Layer 8 of a small transformer language model trained on English Wikipedia (13 layers, counted from 0, width 128).
Take only the direct path to the model's output, skipping the later layers: a vector added to the residual stream pushes a token's score in proportion to its dot product with that token's output vector.

Output vectors of the tokens that the questions are about. A number n stands for n times 0.014.
"we": -4 1 -32 2 -2 -3 17 19 3 0 30 -34 -7 -8 15 15 -1 -20 34 3 36 -23 -21 16 -41 35 -12 -20 35 39 36 -33 -35 9 10 14 -11 22 -36 -39 14 -1 -40 25 -1 39 12 -2 6 -18 -4 -26 21 59 51 -7 -1 42 -10 9 -67 -10 8 39 -26 -20 2 -17 -5 -37 36 -10 -5 11 -55 -51 38 -1 -14 -3 -7 1 20 7 -29 30 5 -40 -4 2 -20 -31 1 12 -20 37 -5 20 22 -4 0 -30 11 12 6 -22 21 -2 -16 44 -14 46 9 38 0 9 -37 27 -12 -32 -14 46 -13 -73 -8 14 -24 19
"ish": 4 -18 -22 10 49 7 33 -2 16 -12 1 -56 5 3 13 -9 36 33 -2 22 -13 -7 -3 17 -7 -24 -3 -1 -28 -14 -39 -7 -16 -1 -4 39 -12 -24 1 -26 -21 -46 21 -42 -29 -3 11 21 12 -49 -24 -18 -28 19 58 21 32 -27 73 -43 -49 -18 -39 14 -3 -31 -23 13 6 -10 -3 -47 -25 -12 19 8 27 40 -4 25 -7 22 24 12 35 35 1 -7 -27 1 18 2 5 -23 2 -7 -14 -3 25 9 -19 11 13 14 29 25 -25 -25 -15 23 17 23 24 -19 -16 0 23 -25 -2 7 6 35 -1 -31 8 42 -9 21
" announced": -15 -36 7 -4 21 -31 29 -11 -57 54 -1 -16 -14 5 -27 16 -39 -32 -1 -13 2 -33 -56 12 -28 -1 20 -3 21 8 60 13 -31 -1 14 1 -3 12 -15 -2 9 3 -27 -14 11 19 14 -6 48 -13 -14 13 -37 21 -12 -10 15 -47 1 -16 21 44 13 15 11 -6 -9 -6 -19 3 -30 -12 30 -1 25 -40 3 -34 -6 28 15 21 1 -23 -3 20 18 10 23 3 0 -5 13 -18 -57 14 21 16 17 27 -14 2 5 -4 29 -27 11 26 18 30 8 14 6 -37 31 24 -22 -27 17 -19 -7 46 -15 31 22 -6 -4 -60
"ople": -24 -54 -43 32 -68 -13 0 -17 26 -9 10 -65 26 1 0 -3 -18 12 -47 -20 11 3 -32 43 -1 -7 1 -17 0 -9 12 15 65 7 -18 -25 -11 -26 -11 -37 -33 21 29 15 24 26 1 -24 4 2 -21 16 -42 32 -45 43 37 18 29 20 -27 45 18 -22 17 -51 8 18 18 24 53 -47 -11 2 33 -25 -17 -5 -14 33 -41 19 42 -12 -1 45 2 -6 -27 4 11 -44 -12 16 -30 22 16 57 -28 28 19 -6 -20 -32 12 -9 32 -32 -11 29 23 41 0 -24 25 7 24 -39 11 3 -9 32 -44 0 -17 5 0 29
" Location": 29 -42 6 -3 -37 -19 28 50 0 6 3 -12 -10 4 -28 48 -2 9 4 14 18 -5 -8 49 -64 -18 16 -7 11 1 26 22 62 21 4 -33 -44 53 47 -2 1 7 -35 4 16 11 -22 -8 25 -1 -23 7 -15 -6 11 -4 -10 -21 -4 33 -2 22 -28 33 57 -33 -13 26 10 22 67 -20 -4 0 -25 22 -41 -40 8 13 -3 -8 -5 -11 -51 15 -28 -3 22 6 27 -33 -19 -59 -1 -2 -4 13 -8 -7 -40 -9 -10 0 7 61 -7 14 -3 12 5 -24 20 -22 75 29 -4 -53 10 -73 -9 21 -66 11 -5 5 -24 6
"ings": 39 -6 16 33 36 -6 19 25 -36 47 -23 -34 -15 6 -17 30 -2 16 -25 6 49 21 -6 -12 -51 26 30 -43 17 -5 2 -7 0 -37 5 -54 -26 -38 3 17 17 -15 -3 42 -14 1 -26 -17 20 -15 -12 3 62 -30 7 15 64 -96 20 40 -54 11 -26 31 6 -37 2 -61 25 17 -12 -35 -29 25 -22 32 -35 28 4 36 -13 11 -8 4 0 31 -10 5 -23 0 -33 -39 -5 17 -28 -11 23 20 -8 -29 6 -4 -33 -16 -5 2 1 -9 -2 30 -31 14 24 16 17 9 -12 13 -36 -7 28 21 1 63 -16 69 17 -32
"hen": 39 13 8 61 0 3 4 -9 -32 2 -9 -25 1 -20 -3 -42 -18 17 -28 27 21 25 -15 -34 -57 -6 5 20 19 -3 21 47 -22 27 19 30 -3 -31 -12 -10 -41 33 71 9 0 6 0 18 -7 9 -8 43 23 19 -9 24 5 -23 9 8 -32 36 -16 -7 5 -73 -6 2 -27 42 17 -37 10 -7 -16 -22 -49 -7 4 15 0 8 8 0 3 -5 -5 -17 22 1 31 -12 10 21 -11 14 18 18 -1 29 -15 -35 -34 27 1 -11 34 12 0 -40 6 39 -25 -3 46 -4 -27 -20 -21 -51 -35 5 -45 -20 0 -15 36 12
"ography": 10 -32 13 -14 -28 -15 4 19 28 38 8 -17 18 6 -40 -18 4 -9 -27 6 26 -16 -6 -2 -24 -11 -14 -83 20 -47 10 27 51 -3 -51 0 -11 4 17 -5 -28 2 -34 11 81 -26 29 -32 13 -57 45 37 20 -14 -24 32 0 1 13 -8 -37 -10 7 7 52 -34 -31 61 66 37 9 -20 -27 -12 -3 10 -5 14 -19 64 -19 -6 -3 -28 -9 5 -3 -11 -27 6 8 -25 4 -28 -26 17 -18 42 25 -37 24 -9 9 -19 44 -45 12 4 3 -3 -17 -12 43 -36 35 15 -4 -16 -41 -28 -7 50 -22 54 -15 47 21 21
"-": -6 15 31 -8 -11 11 0 -15 -5 8 -9 -50 -2 2 10 -48 31 27 25 2 -19 -13 -12 -6 11 -5 -32 4 21 -14 1 -25 -31 2 13 -2 18 -17 -29 22 19 1 15 11 -17 7 1 4 -24 -12 -19 3 11 -6 19 -5 -33 -2 -8 -9 10 -34 9 7 28 9 -18 5 -22 -49 -10 1 -32 40 -1 2 -14 6 13 -9 7 25 -13 -25 6 34 -26 30 16 -3 3 20 22 7 18 1 4 0 25 -20 28 20 11 -20 -12 13 9 -6 -7 -19 10 -5 -2 13 -26 14 7 28 8 14 -14 -7 -15 13 21 -7 -24 27
"reat": -30 -29 -24 20 22 5 26 3 -24 25 6 44 -5 19 1 6 48 30 7 24 14 -18 19 -18 9 -6 33 -6 11 -26 -15 10 39 -17 -45 1 -38 -9 -34 -17 -14 -28 -16 34 6 5 44 -6 11 10 27 9 17 15 2 20 -7 -18 -16 44 -24 31 -31 -4 34 -59 -22 -9 29 0 -25 -19 11 13 -21 -38 -2 23 -27 17 -14 10 -11 -17 -44 24 13 -22 -1 7 11 -16 11 -27 -19 -8 7 12 7 24 62 4 -31 22 -2 2 0 18 -23 17 10 5 20 -39 8 35 12 11 -8 -58 -41 20 21 -31 -17 -3 -3 -34
"eal": 8 -37 16 -13 23 -5 14 -20 -2 -7 28 -17 -18 -2 29 -23 -6 -27 19 15 7 33 -43 -41 -32 29 14 -11 -41 -32 15 16 4 25 -26 40 7 9 -23 7 6 7 -59 -35 47 38 -22 14 17 -11 46 -45 -25 28 6 8 -10 -31 -16 15 41 27 -10 -10 -5 -53 -26 -39 34 17 -19 -44 33 -50 6 -4 -10 25 12 12 10 -14 44 8 13 63 34 -40 -40 9 15 -25 -41 -14 24 28 -3 -3 -24 31 11 7 -1 65 -25 15 -17 -13 8 22 1 12 -3 12 -3 29 -5 -20 4 8 2 44 -16 -1 -46 0 23 -32
"ience": -18 24 -21 -2 -11 -1 34 4 -22 24 18 30 -32 9 -7 -4 9 -33 -13 10 44 -18 -16 -1 -21 13 -9 -41 -36 -15 36 -1 63 13 -18 -8 -26 18 -20 -27 -21 -5 -6 11 2 -2 -4 -12 39 9 -44 5 7 -7 -33 39 68 2 8 32 -26 3 -37 0 3 -22 -20 28 12 28 33 -29 13 6 13 16 -44 2 54 10 12 -1 15 0 -41 -6 18 -26 -17 10 17 -18 14 -24 -9 30 -21 25 -25 0 77 -23 36 -4 -39 -19 5 -8 1 23 10 -7 6 -15 27 43 -11 -43 -4 0 -38 10 -34 -43 -10 56 37 -48
"ours": 5 11 -8 -5 -3 8 19 -18 -7 65 51 3 -23 15 33 -13 -8 -60 8 23 7 -38 12 16 -24 9 23 -32 5 -22 45 -10 73 2 3 -28 -57 -16 -9 31 15 -31 -34 34 42 18 13 -21 -13 -5 67 -10 8 7 -26 44 -2 -10 41 21 16 -16 -10 20 12 -30 -18 0 23 29 -8 -18 6 -20 -24 -1 -20 -43 7 21 -28 8 -22 28 -28 -25 25 5 -35 12 -19 -36 -23 -10 -12 -11 17 34 6 -9 -7 6 -6 37 15 -46 -28 -33 -19 -4 -15 3 -1 -1 25 27 -40 0 15 -3 20 -15 -3 -4 -13 31 -10 22
"ourt": -15 8 4 -12 13 13 25 -3 2 6 4 -8 11 32 8 -26 -4 -32 -16 55 8 11 3 11 -49 11 20 2 20 -19 11 10 14 0 -18 30 -25 -2 6 -3 -16 -26 17 12 -14 14 -2 -14 -4 14 -19 23 -50 -5 -35 -5 43 16 37 14 41 44 -19 -19 20 -19 -16 -9 26 67 -8 -30 22 -1 -5 -61 -47 4 0 -26 0 13 -5 -4 -36 26 27 3 -28 12 5 -19 -5 0 -19 10 24 30 -27 -2 28 9 -35 9 28 -13 -15 -8 -1 -2 12 8 7 -40 60 11 -15 6 18 -37 -18 30 -24 -2 -46 3 -36 -8
"ational": -28 -17 38 6 -35 -10 18 11 -3 -17 42 11 12 -16 -34 -28 -34 -51 1 29 2 -6 -3 36 0 49 -8 -1 8 40 -21 -14 1 21 -57 -15 -8 -24 -15 -47 -31 -24 2 10 -2 21 -34 17 21 1 -26 -13 -54 -12 2 33 27 -4 27 35 -21 40 -24 -20 6 -55 -25 22 19 -6 26 -32 -1 5 15 -3 -45 1 32 27 -27 -6 17 -4 20 15 46 -12 -16 6 22 -58 35 5 -39 4 11 -34 -22 34 -20 -2 15 16 -30 -4 50 -31 6 30 24 23 -30 -6 81 49 -17 -38 14 44 -22 13 -21 52 -8 30 1 -5
"ilm": 12 4 -42 7 2 -7 -37 34 -10 18 33 -23 -32 -15 -16 20 -13 -14 -11 2 -15 -24 -7 -40 -3 -37 34 -12 -18 60 9 13 -22 -47 -9 38 -32 18 -12 2 -33 -29 -28 -8 29 -19 37 22 33 -30 1 11 9 12 41 -1 65 -60 5 8 2 -9 4 -10 13 -44 15 43 24 53 6 -31 9 -47 -31 -7 -14 13 38 1 -20 53 21 28 -31 -20 37 -26 24 6 15 -29 -13 -9 -7 -15 27 41 -11 -22 39 -19 -20 75 -14 -2 32 3 2 26 11 -19 -14 -72 -7 15 -29 -2 7 1 -28 57 5 -5 -25 28 2 2
"ode": -17 -27 10 -36 41 -2 9 3 10 5 -27 62 -17 24 -21 35 -31 -79 4 25 27 19 36 -9 -14 25 2 17 -9 9 8 7 -5 37 -16 -27 -4 -16 15 -14 -19 -22 17 -28 32 10 9 -13 -1 1 -3 -2 8 30 1 22 7 10 4 3 -8 -2 -23 -9 21 -33 -30 22 16 19 0 -24 -14 4 -12 -24 -5 33 9 -19 -8 3 -15 -20 -28 -28 11 14 39 8 -19 -48 7 12 8 50 -23 22 16 -16 -6 20 -41 17 24 17 10 2 7 -8 -18 -5 -20 -6 27 49 -16 1 -1 -36 -2 4 -32 24 24 -17 -30 -14
" dif": 31 -25 19 -12 7 -29 12 16 4 -6 0 -26 -1 -11 -8 -18 -7 -42 10 2 13 9 -18 14 7 -8 20 -26 36 -12 5 -12 7 -18 -22 -52 6 39 -31 -33 -9 1 2 -7 17 -5 17 35 18 -18 9 31 2 35 -20 27 0 6 44 16 0 21 4 2 0 -21 -19 25 5 2 8 -14 44 -6 -29 -43 6 29 -14 18 -34 25 2 -26 15 -5 5 -19 -6 3 -6 -4 9 -12 -15 -1 4 4 -67 19 29 -16 -28 -2 -3 4 35 3 -24 15 -26 2 40 4 -9 26 20 -10 14 -42 -34 16 25 -36 26 33 19 -31
" team": 20 7 -9 -15 -10 -21 -10 -3 -41 -12 21 6 17 -7 -16 19 -58 -28 6 -19 -4 6 -45 -4 15 22 4 25 -14 21 42 17 -20 23 -1 -10 21 29 1 -15 14 -19 6 -1 -15 17 6 -2 36 -19 25 -35 18 -2 12 15 23 -3 30 33 -1 -4 5 1 -20 20 -11 16 22 39 7 -5 13 6 -5 19 -31 -17 -14 -10 -46 -8 5 -29 -23 14 -6 -2 -31 2 4 12 -25 7 -30 18 10 27 37 5 21 -18 -15 12 0 16 -6 -17 -11 15 16 -23 24 -19 -16 9 -6 35 -5 3 -24 26 -36 16 -16 29 -61 -22
"eter": 23 -38 -14 1 6 -2 -11 19 -18 2 43 13 -19 8 15 -32 -14 -14 20 42 0 -16 -52 -35 3 6 18 -17 -9 23 48 29 34 -43 39 -12 -37 4 11 18 -43 -15 -1 -18 0 9 26 -6 -40 -8 -16 -3 -29 31 15 -18 -42 -27 9 -26 -34 46 46 -54 50 -59 -3 32 28 29 4 -5 -31 -25 -5 -7 -34 30 -23 0 -4 -24 36 -15 31 50 25 -56 -31 8 50 -25 -3 5 -21 34 19 43 -31 -1 12 2 24 12 19 11 2 -37 -38 -3 28 -32 7 -20 -31 22 6 0 4 -45 -5 41 10 10 32 17 50 -12
" Thom": 9 -18 -8 11 -19 -24 15 -23 0 30 11 -17 -15 -5 -21 19 20 -11 -20 29 8 -3 -24 14 -12 -25 14 -23 10 -5 -4 28 15 1 12 14 -24 5 35 30 -14 15 -4 15 -11 12 -26 -1 -6 24 4 4 16 14 -12 -23 30 -25 -7 -18 6 30 2 -18 8 15 0 10 10 3 4 -20 -6 -20 -38 -14 8 -6 -12 32 1 9 -8 5 -27 36 15 -15 0 3 6 4 -24 8 -10 4 -4 13 -29 -9 -5 -22 1 -2 2 -32 19 -1 -2 26 8 -27 -9 8 -21 22 -8 4 8 -32 -20 14 3 11 -12 27 17 38
"ie": 29 11 8 -7 21 9 32 18 16 -2 -30 9 -17 -30 3 7 6 -29 -19 -1 -12 -17 23 12 3 20 9 -24 38 -19 -26 -26 -1 -30 32 -3 -5 31 -11 11 9 -12 -2 23 -28 -5 31 -14 11 44 -15 -12 14 34 13 -43 33 -7 -10 -11 -11 11 32 -9 9 -3 -22 -11 -3 22 -9 -36 1 11 -17 1 -23 33 -15 -13 4 -17 -20 7 3 35 -14 -22 -30 0 3 -29 24 -31 -8 39 1 43 23 16 38 -38 26 -17 19 16 17 -26 -30 -33 -37 -21 11 -11 -24 36 10 -34 1 9 2 8 -3 -7 -15 16 -6 25
" members": -9 3 30 4 -13 -21 -11 -13 -2 27 35 -8 -5 -20 3 55 -27 6 7 -11 -12 -23 -25 34 -16 -10 13 -37 -22 -15 29 7 26 -6 -17 -3 -5 26 -16 9 -15 5 -13 15 21 46 15 3 1 -25 13 11 19 14 -29 33 31 -33 29 15 26 23 -36 -43 12 2 -24 2 25 -8 4 -20 3 -5 -35 -13 -67 -29 -20 37 -18 12 26 -22 6 26 -11 -8 -52 1 2 18 -6 -11 -31 -5 -12 26 18 10 -7 5 -10 30 5 -9 19 2 -7 23 2 20 7 -33 -12 12 -6 21 28 -30 3 -3 -5 40 -3 36 -48 -8

Each question shows what one neuron of this layer's MLP adds at an activation of 1. A number n stands for n times 0.0033.

n294: 0 -21 -14 7 -41 -23 -21 2 8 -20 -27 -7 -2 5 -16 12 -18 9 -4 -3 10 -9 -32 8 28 -1 10 0 -2 -10 -31 -5 17 12 11 -27 -13 -1 15 -8 -6 -32 35 5 10 22 6 3 -19 30 -11 -30 4 -15 14 11 13 6 -14 -29 1 29 4 -7 -14 0 -4 11 35 15 -21 19 14 23 6 -1 12 -5 -9 -23 34 5 10 13 3 -9 19 8 -6 -8 -2 23 16 -18 -29 4 -3 13 -30 22 -17 8 -5 1 -3 -13 6 -15 15 2 3 47 11 -10 -2 24 -3 10 14 -3 -29 16 9 26 1 20 9 35
Which three tokens does it push up most, strongest first? "ople", "ational", " Thom"

n241: -10 27 14 -19 -53 -19 47 -18 30 4 -1 13 -19 -4 -3 -15 -17 14 -33 25 36 -2 -11 25 -30 -16 24 -33 6 -36 -11 12 -19 -1 42 10 -8 -42 7 5 -12 -37 -7 17 -3 23 -9 14 12 -13 5 -2 -12 -14 -4 -6 4 -41 17 11 29 46 -9 -21 38 36 4 -22 -21 31 12 -5 -28 -5 2 -14 -30 -1 -21 -24 7 9 -22 -10 9 22 -10 -24 -18 4 -23 -1 2 -8 30 32 15 24 1 -18 12 -54 15 -20 -2 7 1 -14 -38 -25 28 -26 1 -7 -9 -30 -21 -26 -4 -4 34 -30 18 -8 9 -4 18 -18
Which of these tokens does it push down most? "we"

n38: 19 13 4 5 3 12 4 34 11 -9 12 8 10 23 -1 -33 1 21 4 -19 -3 -1 8 -4 -1 -13 -8 28 12 20 9 14 -65 -5 28 -34 5 32 4 -25 -7 -10 1 13 -29 -9 -3 22 -6 -24 29 29 19 -51 26 -19 19 26 32 37 46 -51 -33 -20 -38 -46 18 9 -29 -32 14 21 -10 18 5 -25 6 -31 -56 1 7 -18 9 -26 -24 10 -2 -21 -20 -7 -8 8 -36 6 25 -52 -3 -34 12 -6 -20 15 11 -3 30 -16 43 -21 9 -14 5 12 1 10 1 -4 -1 35 -15 53 11 10 -6 -57 5 16 -1 -19
Pushed up most: "we"

n89: 15 -15 20 -11 23 31 -11 19 -25 -18 -57 -14 27 22 2 -22 43 -3 -20 -1 -4 -28 7 11 24 1 9 -19 -17 -26 23 30 -4 -42 17 19 -30 3 -7 -12 31 -67 5 -1 -25 -25 17 -17 10 1 -9 7 8 20 -21 18 -37 -4 -76 -33 3 33 -2 23 -18 -10 -9 -12 15 8 -8 11 -5 -35 14 -7 32 48 -1 -24 -2 -5 -14 -34 13 -4 -9 -2 -9 -23 -13 -13 -14 -25 43 1 -27 2 -25 -41 -5 -1 -16 15 -23 -34 -28 8 10 15 -13 2 6 13 9 17 -15 15 26 20 -10 -47 19 13 23 15 35 -30
Pushed up most: "reat"

n295: -22 17 5 8 24 -31 -9 13 -13 -24 -4 36 -1 -17 -17 -20 2 -8 -7 17 16 17 26 -17 -13 -3 -31 -7 -14 38 5 -7 58 45 -13 14 44 14 29 -15 -21 38 -33 14 39 -22 11 -30 7 -20 -10 14 -18 32 47 -39 -9 -51 -19 7 50 14 4 3 -19 -22 -27 -9 22 19 24 -10 17 7 17 -46 12 34 20 25 35 -15 -16 -49 7 -32 40 -24 19 -36 14 44 -24 -15 -62 3 -52 -1 27 -23 -28 -50 29 -33 -29 0 36 24 -8 -30 22 16 -33 32 -3 11 26 32 36 1 21 -27 -10 9 73 12 34 7
Pushed up most: "ode"

n48: 1 -15 -10 13 -26 26 -15 -41 -2 -6 1 -13 26 17 -18 -10 4 12 4 -19 2 27 27 20 15 9 19 -17 -1 23 -11 -8 1 28 -7 16 27 19 2 -9 -17 -11 1 -4 4 -4 30 16 -36 4 19 7 12 -9 6 -1 8 -15 -11 8 -19 6 13 -12 -26 1 24 -9 -18 -21 4 -17 -2 -1 17 -20 -39 -26 -22 2 18 -8 4 9 24 23 1 3 7 -4 6 26 8 15 19 10 -17 -26 0 -30 -37 -13 -3 -23 30 -16 19 -14 -13 22 -13 14 -5 -12 -13 -6 -5 4 -14 1 7 -14 -9 44 -34 -19 -8 9
Which of these tokens does it push down most? "ience"

n434: -11 19 -12 25 41 35 -16 39 -20 -10 11 10 -11 64 2 12 67 -2 -15 5 -33 41 -30 -7 34 -13 -3 11 8 -33 2 -17 32 -35 22 -3 8 17 -13 -7 -38 -5 -21 1 -7 -21 12 -5 33 -31 -18 -51 4 12 9 -8 -79 -2 24 5 -43 1 -3 1 24 -35 -1 6 38 -82 -44 59 3 15 32 16 5 -7 -16 6 27 -67 -40 44 -7 25 -18 7 -16 -46 20 -28 23 10 14 -36 -2 41 2 -7 -3 21 26 -2 -2 16 21 -2 -4 -32 16 1 5 -42 18 15 -15 35 10 1 -44 -34 11 -8 -34 13 -8 -9
Pushed up most: "reat"

n336: -31 26 16 -25 20 -19 3 5 10 31 30 16 7 -1 -23 -39 8 17 14 58 12 -34 -3 -12 -14 62 14 12 -1 7 -37 3 -14 12 -12 4 3 37 -48 23 -9 -7 26 26 34 5 9 -29 -35 10 30 -3 28 -27 -15 -2 23 1 6 31 6 1 -4 43 -29 -18 15 -22 -10 9 6 -4 6 48 -11 17 -22 18 26 22 -48 5 6 38 -37 6 -24 25 31 41 -7 0 -30 15 1 -1 -4 -21 10 -8 -7 -5 -28 33 60 6 -20 -27 -14 -7 -17 -10 16 -25 -38 -2 -41 -17 -12 18 8 14 -1 -19 21 1 -6 -14
Which three tokens does it push up most, strongest first? "ours", "ings", "reat"

n122: -2 13 12 -2 0 28 -7 18 42 33 -11 -19 -6 3 -23 35 22 -5 -6 11 -6 5 -1 15 -22 -6 6 -10 1 -37 -6 49 -9 -34 -10 32 11 -48 11 36 -30 -16 -9 3 -23 17 14 -1 -1 20 24 12 -16 7 6 44 -34 5 30 18 16 14 36 32 14 -7 -29 9 30 -9 -15 10 -17 9 28 15 2 -25 -1 1 -12 -28 -21 32 9 51 -20 14 18 -19 -15 6 -2 -13 19 -25 -35 65 -22 12 14 -30 3 -2 -44 28 1 35 -33 -28 22 -28 -20 24 20 -32 -1 -36 -50 -2 -43 6 5 -30 11 -1 8 -26
Pushed up most: "ography"

n412: 9 20 -3 22 27 -46 -27 65 12 13 -8 25 16 -5 -30 27 -8 56 3 -3 3 10 40 33 -6 -20 -23 11 9 -18 -8 7 -19 -43 1 -18 22 -12 -17 5 7 32 8 -13 -6 13 12 -6 -13 11 -18 9 13 -27 -21 -13 -14 10 -45 -45 10 13 -7 33 -4 -16 -5 2 -13 -25 -25 19 12 15 14 -8 -34 -4 5 -22 12 -16 2 -62 4 2 -10 14 -56 -8 13 -1 -24 7 -33 3 -4 14 -22 33 6 37 -30 39 -39 -20 24 -5 -36 -45 -39 -29 -1 0 19 10 29 47 31 -45 -27 11 33 29 18 -15 -26 12
Pushed up most: " members"

n52: -17 -44 -17 9 3 -1 2 -1 -3 -10 7 56 -15 -14 39 5 -8 -66 27 52 25 37 20 6 17 -39 -4 0 6 -34 19 -27 -22 15 -5 -11 -4 16 -5 -31 47 -28 -6 -17 15 -26 3 15 -1 4 -17 -19 0 13 -22 -28 -22 -55 -10 -3 -18 -45 -5 -9 20 29 -18 79 21 -7 -18 18 29 9 0 0 -26 14 27 45 9 25 -27 -30 0 -16 -18 -10 -41 2 17 -28 -6 3 41 30 37 18 11 20 15 -7 -20 -1 -14 16 -13 8 -8 -43 5 -24 -7 -1 -11 38 -23 -5 13 -33 -20 -4 4 8 8 9 22 19
Pushed up most: "ode"

n426: 24 -31 36 6 27 -13 9 -16 28 6 17 27 -2 6 -25 -12 12 10 17 -32 -22 18 1 -26 -5 -2 -23 7 -17 32 -4 59 16 -20 29 6 -1 8 -11 7 -39 -19 15 26 -19 10 3 -9 11 -54 18 47 11 -8 -9 24 -25 -2 -10 -4 -23 25 -5 -1 6 60 -17 -3 15 -15 -25 -10 -30 -4 -17 -12 -11 -29 -13 9 -3 24 -4 -2 21 -23 4 -3 8 -44 26 -2 -16 -10 -11 -32 29 -8 10 37 4 22 5 11 -15 -15 11 11 -15 -7 29 6 -11 -32 -14 7 58 49 20 -30 -24 -19 2 5 8 23 -26 -43
Which three tokens does it push up most, strongest first? " members", "reat", "eter"

n90: -20 -11 -17 8 -13 -13 5 -11 -7 -19 12 -11 22 2 -4 -5 -28 28 -9 -5 3 -23 15 8 15 -19 22 -25 3 2 -5 6 21 -2 0 -4 2 -36 -4 3 -24 -2 1 -3 11 3 17 3 0 6 -1 14 28 10 24 -12 -8 0 -4 1 -13 15 12 -5 3 -30 21 -6 -3 8 -3 -3 -21 7 12 -12 -4 -17 16 3 0 9 4 12 5 -1 28 1 -5 -54 28 -1 -19 14 11 -15 9 39 -7 14 -21 2 -1 -4 12 13 0 -37 -17 0 11 9 16 -21 31 5 1 -10 -32 28 5 -10 15 -18 -10 39 2 -3
Pushed up most: "ople"

n6: -34 18 7 -6 -11 -8 -1 -11 3 15 -9 -15 -1 -18 -21 25 -1 -7 -29 0 25 18 -22 -2 -32 40 -16 -4 -3 1 -27 -42 14 3 -7 35 6 38 35 -12 -32 14 24 4 17 19 10 -45 -30 21 11 -8 14 -17 2 31 -6 1 -8 13 -12 1 8 -24 -16 10 6 24 -16 37 -6 -10 -28 6 -35 -15 -27 20 -14 7 -62 0 -30 1 0 42 37 8 6 -9 5 -1 15 9 10 40 -5 21 3 -4 -30 24 5 18 33 32 2 -11 41 16 -33 11 -29 4 -21 3 -28 8 -4 14 -22 5 5 7 4 -4 1 10
Pushed up most: "ode"

n173: 19 -25 -2 -11 14 -21 11 18 29 -18 31 3 -7 -8 -4 23 -6 28 -16 -12 3 4 15 -5 8 9 -3 -3 10 10 6 -26 30 -17 -8 -9 15 29 4 39 0 3 3 -9 34 15 6 16 17 -21 21 -5 2 -11 -25 -10 -3 -16 -12 42 -32 2 12 10 2 -8 14 -7 23 -33 14 -14 6 12 -48 31 10 -10 35 0 -7 1 -24 47 -18 -21 4 -5 -16 13 41 4 41 13 -48 26 -15 -18 -38 -17 6 26 20 21 7 -6 -41 10 -1 10 -15 -11 9 4 -49 36 -7 -22 -28 -30 12 -18 53 19 23 -13 35 15
Which of these tokens does it push down most? "ourt"

n232: -32 4 -22 6 -34 15 12 -19 -12 6 9 -16 20 32 19 38 21 35 17 4 0 -10 -7 11 -7 12 14 13 -19 -37 -37 -25 28 -11 -10 21 18 -1 12 17 8 -14 56 0 28 30 -13 17 -19 1 8 -54 -47 -28 6 16 24 -20 -1 -13 -22 26 -3 -35 -43 16 -42 10 10 2 15 -26 7 -10 -9 40 4 3 -5 10 1 -36 0 9 -22 -15 -18 9 11 20 40 0 -3 14 3 -41 20 -15 -29 -29 10 17 36 -16 -3 -41 -69 5 4 27 -36 16 10 16 -3 22 25 -30 21 -21 -13 -28 3 -20 1 1 -5 -6
Which three tokens does it push up most, strongest first? "ish", "ience", "ople"

n163: -1 -15 52 -5 -17 14 16 26 5 -25 -1 9 0 28 32 19 -15 -28 -18 19 -11 -33 26 20 -12 4 20 23 -1 -7 10 15 -16 39 11 4 22 28 30 -6 17 18 2 17 17 -29 -10 -41 -11 -1 -23 -12 0 -8 -27 28 11 -3 -3 3 -29 1 21 48 -1 -35 1 -16 2 -1 -16 -8 -24 -12 -35 -34 47 -25 20 9 -22 8 -7 -8 9 7 -6 2 -26 36 15 13 8 -13 -18 27 -7 4 5 13 11 -15 -32 0 -4 -9 -51 5 -23 7 -4 -4 23 5 -4 -37 9 -14 -5 25 6 16 -38 26 42 -5 -12 1
Which of these tokens does it push down most? "ilm"

n0: -20 -4 -4 -27 33 9 50 -24 -6 10 4 7 -6 2 -21 4 19 12 6 2 26 22 0 -2 26 7 20 21 33 3 -33 14 -27 -13 -24 13 -58 12 9 -15 26 35 -21 13 22 25 -12 1 -43 -2 -17 62 -1 -3 1 -23 0 1 -10 18 -21 32 0 3 -17 -11 14 9 -9 -11 -14 11 -18 14 -7 22 -12 -2 25 -56 -9 5 -41 -3 -25 32 -13 -1 -5 40 -9 4 -8 -4 3 12 1 21 -5 22 -33 -12 9 2 -7 -11 27 -1 22 20 0 -24 8 -7 -47 -13 -8 -4 35 4 35 -22 31 -9 -10 9 -3 24
Pushed up most: " Thom"

n160: 5 -4 -11 8 25 -2 5 -14 8 -7 11 -6 -12 -9 3 37 5 14 -32 16 -2 -34 -18 -29 -13 -16 21 6 6 -12 3 20 13 2 -6 29 -16 21 7 -8 -22 -4 28 -9 -1 -4 4 -4 -5 8 -8 -1 -19 -17 11 -15 28 -14 1 5 -19 -29 14 2 11 23 -7 -3 31 10 -23 5 -5 1 1 -13 47 51 4 -34 16 -20 4 -11 -22 1 -36 22 18 17 -4 7 -7 -14 1 12 -26 -19 -52 6 -19 10 39 2 -1 -5 -16 -2 -3 -24 -21 2 7 18 5 -34 11 10 27 18 16 -19 -20 -9 8 8 16 14
Which of these tokens does it push down most? "ational"

n433: -24 -3 24 -16 14 6 -5 -8 4 14 -2 17 16 18 9 -20 -9 15 -31 -24 0 8 -4 -5 35 11 -21 -2 11 -17 -16 46 -3 -10 -12 22 4 -16 -19 -26 33 -3 -40 -16 -9 -8 14 -23 -40 18 -6 9 8 -11 11 -3 -21 10 -11 31 -26 -3 -13 -18 42 31 -26 -26 3 -10 -9 -7 0 25 0 43 18 -2 6 18 26 23 -5 12 -28 14 -21 12 -23 -22 -6 -19 3 9 -1 -37 12 20 21 -1 12 -25 -47 40 5 -8 27 9 -22 7 -2 -18 3 39 -1 9 16 11 -16 -6 -14 -8 20 30 15 0 -5 4
Pushed up most: "reat"

n49: -32 13 43 28 18 2 -22 -14 -25 21 2 -9 0 -15 33 17 27 -22 -19 -11 1 51 -4 11 -13 -13 -63 -19 33 30 15 -50 2 -27 44 -16 30 20 5 27 -34 -31 11 -20 6 -5 14 1 37 28 11 -15 13 17 3 2 4 48 4 35 9 28 16 -30 5 32 10 17 -46 33 8 -45 14 -6 -52 12 7 -5 4 19 -2 8 28 -37 -5 -4 -6 5 -25 30 12 -25 -28 41 -11 18 -4 12 -9 22 -12 19 28 -19 -21 37 68 -42 -12 21 0 28 -11 -1 -17 -1 -10 31 -18 -29 -6 -1 -10 -14 -17 -1 -43 3
Pushed up most: "we"